Layer 3 of a small transformer language model trained on English Wikipedia (10 layers, counted from 0, width 96). Numbers have three digits each and are written without spaces.
A neuron adds its activation times its output weights to the MLP's output. To switch it off is to set its activation to zero at one token and run the rest of the model.

Output weights of the MLP neurons that the questions are about. A number n stands for (n - 500) times 0.00085.
n21: 539560563498368400590469710380361460418391370455540426696391600550451496268106653388573523446802611454421355307662585499523586558436476426645580719655298580424422653430675521426413319736399495390584529274704299500565563523433476431453647541534481683502331434863308487286585584706522502380
n27: 432665350632596495585572505547608347568595537424573422377368711593508638513507375511393497347363694484322465359596603611553504561521363485427298597329518546528545448563388338569411381483350746316540336434171258518567433566523571496411669277391709376397548610741265672734509429375339401581
n47: 604469637635453489536702334458572503473468263598527264399509459707595501462886802633393399617265531505632535541714382595521648511419306556513503594425271436616228403530121557337478404240787505364578462318423501459428213432457623814548408571420415430493380444731527425342469625461412576385
n50: 353276606467643465568521387545519333425537441429605306398451462555313428304445428437285557494528618508654463594519536445373359360500283482443456572764612554394602688323420766689412587466720711664541736481381477347392703516606712517467635196618372428377442552540354461501424510766542294570
n71: 581618633355433375312517571681503571331783267518547384340466417349484491431813666365572384416617480732550650424582526377572633516447523671502221703289649532411564318454648670472648626382448391472480423503138476418384447406522572361383363468682613523448518613707588595476539666463510637735
n72: 371399563539554786526483677620487592433630446381338371425568547691633283576583384356499589619668524530550407584778537350389549309689584489370276478551708576392339613424751699631531530691579649412447570471652751532282334260634372500433562337384426562623648545454590471481543282330738535450
n79: 297281429736701397421549390477560417701341618537493317554617392446420503402707548542652637292464424504478501606569434565666462527508518518577398469389416595577746607727585409624684455627266829551519620397660463397226806526460549510730337463623596524365628641452828436345536485508744612350
n93: 347641702578610390434490523466623587516428481539598598492715517521223425371639545767396484674363575548734553446617290473367398389277487440521615495592614713316438665503593601512533515452301346605587407716297541686781663529591668441491151422507529487307523449736529604591360689323605410393
n96: 510390482382700586421433443481627370670616423433334440389539492428613702586382459579349497354386654518504489567560512778548610429782467215545308555387584574679619346481547492506293702292576494636593554730531559330362669534393586449496487279449504784704550466456317793696643496441669641513
n119: 694435438565366510294418472531361632407253456548370455535414610532585613669760532459429212510325571500609491594337433565392404222356467515653700628553310623558469450481469285691223575550358715573306604325472282588719527482603637550301348453696501571357638478506401477333521440552472273646
n130: 697449449357514396426487289614496279541380313397629426633624720567449400549329370392472533567463192624298493444516727530436498390565518562476623510601476435310478405344525437357351538584626457571467712439612305680231655480499716519451711460435297586530576649445338562714427282612522445679
n141: 440566640609620676694633467486450298312498707391726549662416465398633356600807698610595286409780529469529612687286323551535480448631345451617590340426675578830416193519376334538687478532523341671467603391627628382453642375544537286394479498614561512470516749350694604580620671521450549448
n145: 624403473259515445536379432439436529292567534503451470578381467681460599442299453474277676556458546457627447333390384315344293338660573494261718623527605641485362429446577680444269300408573386467383374619495592427685502530295632421352624558673504596302762359375664338540517585552656701458
n173: 642585603409266573343502534364772564624524542341498473627547511639440226405034646518448711572415676566564406658469659443509579645575595361522413478546326561532507442639275757498575227319273529680463408466450455199414388490403372487256233521476440515444133478473550586571538497466461535343
n185: 560447500282702450423276566858364472655395575439662644590424624403595238381324584356590787531423392499691333900416520469488490489461493561697568512453665499328489311368453615638442567482281507458484626422585533528375507835612447522220621467530639545537661495464467469452506301447476263531
n191: 501540570501524519409654442918536494543339373633446326619512505507757657648277184433616386756589636395660424125852669547497552609332487347438513689332511477336598424360495500710323578593565563022401460551430514625719536535439357428365346296705550638406668479457786583740638425466527342764

Each question names a token from some text and the token that comes next. It shows the activations a of the neurons there, in the order above. A number n stands for (n - 500) times 0.01.

Then comes g, the gradient of the next token's log-probability with respect to the MLP's output, scaled to length 1. A neuron's effect is roughly proportional to its activation times (output weights . g). A number n stands for (n - 500) times 0.00081.

"idd", then "augh"
a: 531497501500468519511480475504510495496499503464
g: 473533633486413391604473623656430404618543545632566454567562671300455638466655741400486571472521588624476343372755269429623614554668667533595685570443553336648636659312683580478130355440247725403360612469485333593544426612338626447416567484765510395353407319359426448417439499407344456675
Switching off which neuron hurts the next token most? n21

" game", then " during"
a: 561499494473496449452495485442501474550493505493
g: 704505370488412568714374294562551435634522586627610310409564697285490546428311206527482423679630407326461463474681507581630459670435507271462394323485439470641440404443532448398509531661486545441594454327377508437469606698212495063664704508445526577476694493309559358367308451554529375599
Switching off which neuron hurts the next token most? n119

" the", then " r"
a: 496462498501489504554621475509484461490516527491
g: 410469501589487194534450384589428739442558553584638563251308520610328539396494524457251525546374666309388362455549640459350722327497420463597352420674662517513606445440443688525290627527562543649531250448326363399544439652403525502664367463622306509388516334450398198718504558431284257597
Switching off which neuron hurts the next token most? n93

" cont", then "rib"
a: 487490008500486489507494490499496482509507501561
g: 310635560387482403580558326481520542287613707673561286311378400647380775761541380428375319671451662571423462673525509551577323668509433395570641481472444723644567586389514505383588574455410513826407498534457457477600566380364426168704687442440757532551740512460576649477363431598522447435
Switching off which neuron hurts the next token most? n47

" found", then "ational"
a: 536501501492486447529498465546495487527500530494
g: 497350428501415522439510418562494363455392406758616400618423752452385730480481517592440454262576838693600302663474186441587418454509321584639252657442498633660481543637471467307542525550329574569567341652395483618478635435299612431643507481490631366491583447474703429550633376267673303296
Which neuron, switched off, raises the next token's probability most? n96

"t", then " of"
a: 508505481527478505502498480513502513668500709508
g: 473294643416418560515633615572377528365375625276672623368550478431420396579442386494237552472260394604738643683409696448421585169431523605644714647386647573669528612433455570435530541511709489421345567430392537666711206489399636573457745531290560410435420299589451407563595416498688507589
Which two neurons, each switched off alone, lower its probability most, in order? n185, n145

" S", then "ov"
a: 495512539484499501505525493524466499492482527434
g: 633469436365639776493281408541461491467523420348284616479461503721599267566361618454491647533349567650571530516404486324821378480484486446363627508394772447659533407434542608494496508256387308819596522458534506471265696464326518698555360331597384619497443601607563385460261770444463582559
Which two neurons, each switched off alone, lower its probability most, in order? n191, n185

" comm", then "it"
a: 486504442497507516500497483507500590495518500466
g: 385581391576642569431414787430639396429566554669331292400556533427314553551324686529642453579410612331331419492482544536376428594649493589493662639657450522344676532688422538447487609556313435679550370819397712359611480386386613687521828532598376255270540511508338628369563561639550619640
Which two neurons, each switched off alone, lower its probability most, in order? n47, n191

" An", then "ar"
a: 356511506514489496517508512500486481505471501488
g: 333343746798433440588357604259370488562494425511538454629689625572498432494561620363521545298410519648597431682344641433467691473618635513701693433727558565385492640465301746433534526344465524496737293435521521569462512578434155604561383687378327310492512480338445346537699465380365604462
Switching off which neuron hurts the next token most? n191

"),", then " he"
a: 536430553516224500485503508506525482504510505482
g: 660498409588462637577542290630478424535567540872362718689597619447417390377577405473716612435553544460618302559612677463463549676337569181554203548507285388629455478736361374478697548482586671432437403515463502568491622526571605568420581504539545439521641562312380385698530429476731765714
Switching off which neuron hurts the next token most? n71

"he", then "y"
a: 484535549342498505513496325439492497512497503517
g: 525447287559565602282644726439409409468451486616616231425542520528519600597637374508468559378586494481305589508480299410518406292549479516539302480405499642479667658420287827753585363545543478495389460395350452394183486721402442466603595278755559682826402580538435543372607601417426480649
Which neuron, switched off, raises the next token's probability most? n50

"1,", then " 200"
a: 502467520514451502501501518522521521503563502479
g: 381548644443582452408580273599714577440696501544278406545638547635518489593325578395527332491625451518328322370481654585606234492490534572408408527285464589403822554620570541451491545399573674447439642377617380628225591689524608404427596581561869604534695380674433326668604496474546221466
Switching off which neuron hurts the next token most? n130

"ide", then "olog"
a: 623501369509479496420482499483507526492464505529
g: 477488383633483423440613490716698327399578535429727502631496618442589698739393412552450558619457485478447546521516566485411637441455491290492596436527565667414401417474545278689568475540792385928601455430443078547530471539498298527709497421560619486194511601332504470603360494733346408499
Switching off which neuron hurts the next token most? n47

"augh", then " res"
a: 472518490475511506439480501523489503497490494500
g: 466623347419284495480567623284411525606326508671442518497612601486403540597495508457394411586558498497522474702872396595451547794570239455482372434440679236601532692546531639606529517662330910502416363356503442427451320366405437618524629418390582524388418520790573682562301616332522479531
Which two neurons, each switched off alone, lower its probability most, in order? n27, n130

"ial", then "ism"
a: 494472480492512501471484513499500517361500501501
g: 471479461405637431300694519360566586408627385329429341664695479441549693431638305452399666410657790447337508497672295598448769453505652455563340424358387766509766636610369561472581515392411566306132670588583533545366510420533542673470371349487531561497635559427506604348543369469547650356
Which neuron, switched off, raises the next token's probability most? n79

"ink", then " from"
a: 460501490472479475413593522519498305517494487516
g: 567708298434568205595373520537435435617508588222570468403391442389460570530416389463634429457472367396381322779717430624727508574603462505626688389604724358405439652428680471312208644790407536468347419394434503351471404775454386421670530602360502479548382354458518471554559485599649323356
Switching off which neuron hurts the next token most? n141

"ed", then "ic"
a: 545470499540493470497520487499505502502508495514
g: 479465330497350361600445345459492451271442455300440656621379491296493407672537641570652467447501449525731414511519420408377315645521358669602431518403518491383414534485533333613738313668353739673397359335443452456565619359381757681514689189449476460556346605728593340419422226331495598532
Which neuron, switched off, raises the next token's probability most? n27

"augh", then "'s"
a: 472501488468490508438483501525491499489502494496
g: 684652356263232474373309684485159479487474458364559533524416440486541773561544467522579267541614405433520730337780365534460325642602315436626465598359571579456597556534627448719406418448510581444212343525517539315388468571466506474488619607330533513720322579718481649437336303455486464589
Which two neurons, each switched off alone, lower its probability most, in order? n79, n50

" A", then "p"
a: 462497499504485611514480501516499499523523491500
g: 402634400558414667634503554153561542375542443526434613386472550735501319477549267725325483585502413562708338593475500499423674214672468287465754402580544431448535604414473443738522448516343321627638361646695615564574643588646647644470443530506688441719400690641619473355321429660479394530
Switching off which neuron hurts the next token most? n72

"er", then " t"
a: 498475505474502468496503508483492524483506465474
g: 489396498307488561483347450710712590425407152572471482543830466669536598467434612301505572441571364755594365515463769372547618621366322470266663437512536591613445505490499723415433597503553382537506586476744716604433637659680579382336547545615567543800374628605566453452395400564433671345
Switching off which neuron hurts the next token most? n27

"ow", then "ard"
a: 509290474312460500520503450501498498513491486485
g: 479508323645681390614204464381305498527436369752350433626651529581702385509539748401449611615387315663388605574559326295458798548440640540343638591441585378503440448445677593224498657527256457500258571506371297566422617434358581480472428366480668407560389442349457577603355506644586597373
Which two neurons, each switched off alone, lower its probability most, in order? n50, n27

"ur", then "l"
a: 489408595482501504526500518493484505514463549501
g: 270363564664477495430488328334340435449393505682591621467485590427761437721577419514629429691682581472480665360167577493404398176444597554510527374524354386576497736398562344529490334529481574498550464367504338605832444738559580533539393576619348405612662702430605314418387632361460443656
Which two neurons, each switched off alone, lower its probability most, in order? n173, n27

" the", then " 2016"
a: 496478500504467507502574470516482472511513546494
g: 382533631228646494444678493339530379336676630591656637651572668476581411380403560439280473325524584508594382502406510297656295742609539512481387223393368574672914606504599391361467375392320451438563510474564318733325352552385417516606532497558660384482528463581467322669570499639664484510
Which neuron, switched off, raises the next token's probability most? n93

" Californ", then "ia,"
a: 498463536498500484508489499503493516504567508489
g: 384594212438640508590318396931231605544477311561666603698370459519597522516584495516452607551566607566459651568439457365656435413330411476370257527548562583437398550418607433589502424608438740468632689695490629679395350403333311668428547439327597668637557604445586370583332617404438355296
Which neuron, switched off, raises the next token's probability most? n173

" H", then "ow"
a: 484503511490533500496505504485421449506498496503
g: 509462352707531632512502399849545341414454647565354325534472708622538438700504469438479685413490319742526432515636662476276595509540612496184524466410468388316336469641452541563310344238528575808495289348464375632551706572305432550533496412583375307474397388464658373577356514495358454513
Switching off which neuron hurts the next token most? n141

" in", then " 201"
a: 500500427499345496510505500501520468500502521496
g: 407502585440758645579660464433328553409692512592396522813558680418495424438437508490666461383395431643512200497444437518373415707472320574557485351356583534404637554668544276484483327454324595527591504493594468756405257439524541465588773470502670694429657455396481558623536365455845804437
Which two neurons, each switched off alone, lower its probability most, in order? n71, n47

" H", then "ort"
a: 482501517488517500495500516485412449498493499495
g: 581594837462573338387575376521499411520422508301656473496616416377505464528479560327611799358634456474691510658435521532459607582484823740417341524307300658275463441408415540547774638629383728731512357314560495473536562517521754438639523389712489612642352595440619464519534481403399598642
Switching off which neuron hurts the next token most? n71

" Ac", then "á"
a: 472496439529500458519494484280289499495505499520
g: 595232384442465493474714491496514653732437478671401626507712586349540463498629447548428278368457632501525486634327654286479610735355414749494444516447494673624457714713285518571348629551589628026647492478581606611469446543499518546593468472375552595406502511461534307557278503226458590543
Switching off which neuron hurts the next token most? n130

" Mon", then "te"
a: 493491494598491498482519500527508484657327436609
g: 413547491385541619468461201614380457689515548447559412271412508811795596583561322692422358541526324283407570375446494438540236634398478670325372576592532430664564666604358626475475556612400678357394597565723557291480453761445504421423691571435641625533523414685562373587517322612406314406
Switching off which neuron hurts the next token most? n173

"fess", then "ing"
a: 567431482507530442478524484504456535501477456490
g: 558707443427572483300548321519505572716538625493511516516578832186248629519488262466654497438494280630352455571292421604563406368500618553497297464602516429521350619394597584452628480589531258633410489691644429444470684312418363769459589532463537764508574591536354395572475465311511749318
Switching off which neuron hurts the next token most? n27

" can", then "on"
a: 511452426508502474490495525517487531495529525506
g: 380579407623433396550301647287611543222266617666507548486337369528475280362626529595461482362459671368396610440349757312467428757328508496579338536294541584605580619613630630479800713659512363369649455497517398574545510488484395670497604642575538513365616572533784575605648645437596663575
Switching off which neuron hurts the next token most? n47

"U", then "ru"
a: 417494493501500484500498542511501504501502520478
g: 587478222515412582589605421702483685465502487224562295430538494568565687715386343516300589405606669368465379426622515569559384613513618448333560630430426611525415457653393582568450618520571612258517716217555594568696658637587561357361648400569427646516677568364571278349711787361376402541
Which neuron, switched off, raises the next token's probability most? n191

"ational", then "e"
a: 576485525502484497570481509527350500490472467494
g: 469396536463429279575651333537680645522636471522356655590532442633554400338557323513482482539667518541669273237390310300711542423352432507388655554464450578384645391651371630513591437378476561469333770589760559428417390586521556272458434649700373410653312540509430454097513276479515525463
Which neuron, switched off, raises the next token's probability most? n173

"á", then "c"
a: 503509500465525509558509497479486506480503504502
g: 218575775646602552437651460543513512544364580726522444557360503538493626589524727639478328546690385501402516624381555440482445371791783549425594666642564407824434619450476653302440568295358429509513505444490433474506459454682572536188619651301476565462640548722659443586508450623271352604
Which neuron, switched off, raises the next token's probability most? n79

" T", then "S"
a: 503498517500497448638487494501514500499500500502
g: 579367878420483494585415336492665347423328595584434527536510685534651319320720397576532599324561475462572396562485587646262302485504484655341309551551454442565583503375521398517487282360389789429698659485330305444546424512325293524643441507440749334741413502483465475507450688277397519374
Switching off which neuron hurts the next token most? n79

" he", then " was"
a: 500469478504398538506634498499500499497488557489
g: 613427553404580353518480512551480526593492645595399609680518577413554541498507508499524490608707490327297308561238546391571615537496464653513527576445657396563539504561227371453527472509312339470535497541472635469580458688425879469253413676355726610367348719499831489829266247545613472559
Switching off which neuron hurts the next token most? n185

" Con", then "s"
a: 113519500501458491507508510514448497501501453510
g: 586441367432555528478303493634523387338188687386488442707559433241317354523407570611378317545412665350451481601469437479393399568667716541328476730391480600465358471382673355751539495540480439331726528670626586459559400447527499607586360391594312604354400415352566378224274583397342654644
Which neuron, switched off, raises the next token's probability most? n27

"ort", then "ons"
a: 497509501489524525500490472500474529497499489501
g: 487210508701642504841615306476556341415561600601353747331457453512453460531474744375514449600662525680374565709474506385569489403260519568531619504531296438436643388517378660377536549535607288339481663639548491455379500605470805487212540500600593580494342602286458688375677527686497516418
Switching off which neuron hurts the next token most? n141

" the", then " An"
a: 483453496500482499512683469517485472510516546473
g: 646519588459468554342507473306643355427320512735453687454445552569494615499629550470569282288770438343550633434211538494450729513515945587459436607409506605614497569432325312535399591412594282295520782484581604567369537505401509708492419589489642524488372502765489597489461303462686573472
Which neuron, switched off, raises the next token's probability most? n93

" r", then "ink"
a: 503494470495475513498499469467496502496499525499
g: 362665458338480508453351211327362306428590400436503507597591449119462521569606358690500562475472440572736487382474465536509569534414446464160523462283194479477705493542596396549297557308495594676500584491604423592476534364674492512686419351524585576679460501372617276225459497404333334648
Which neuron, switched off, raises the next token's probability most? n119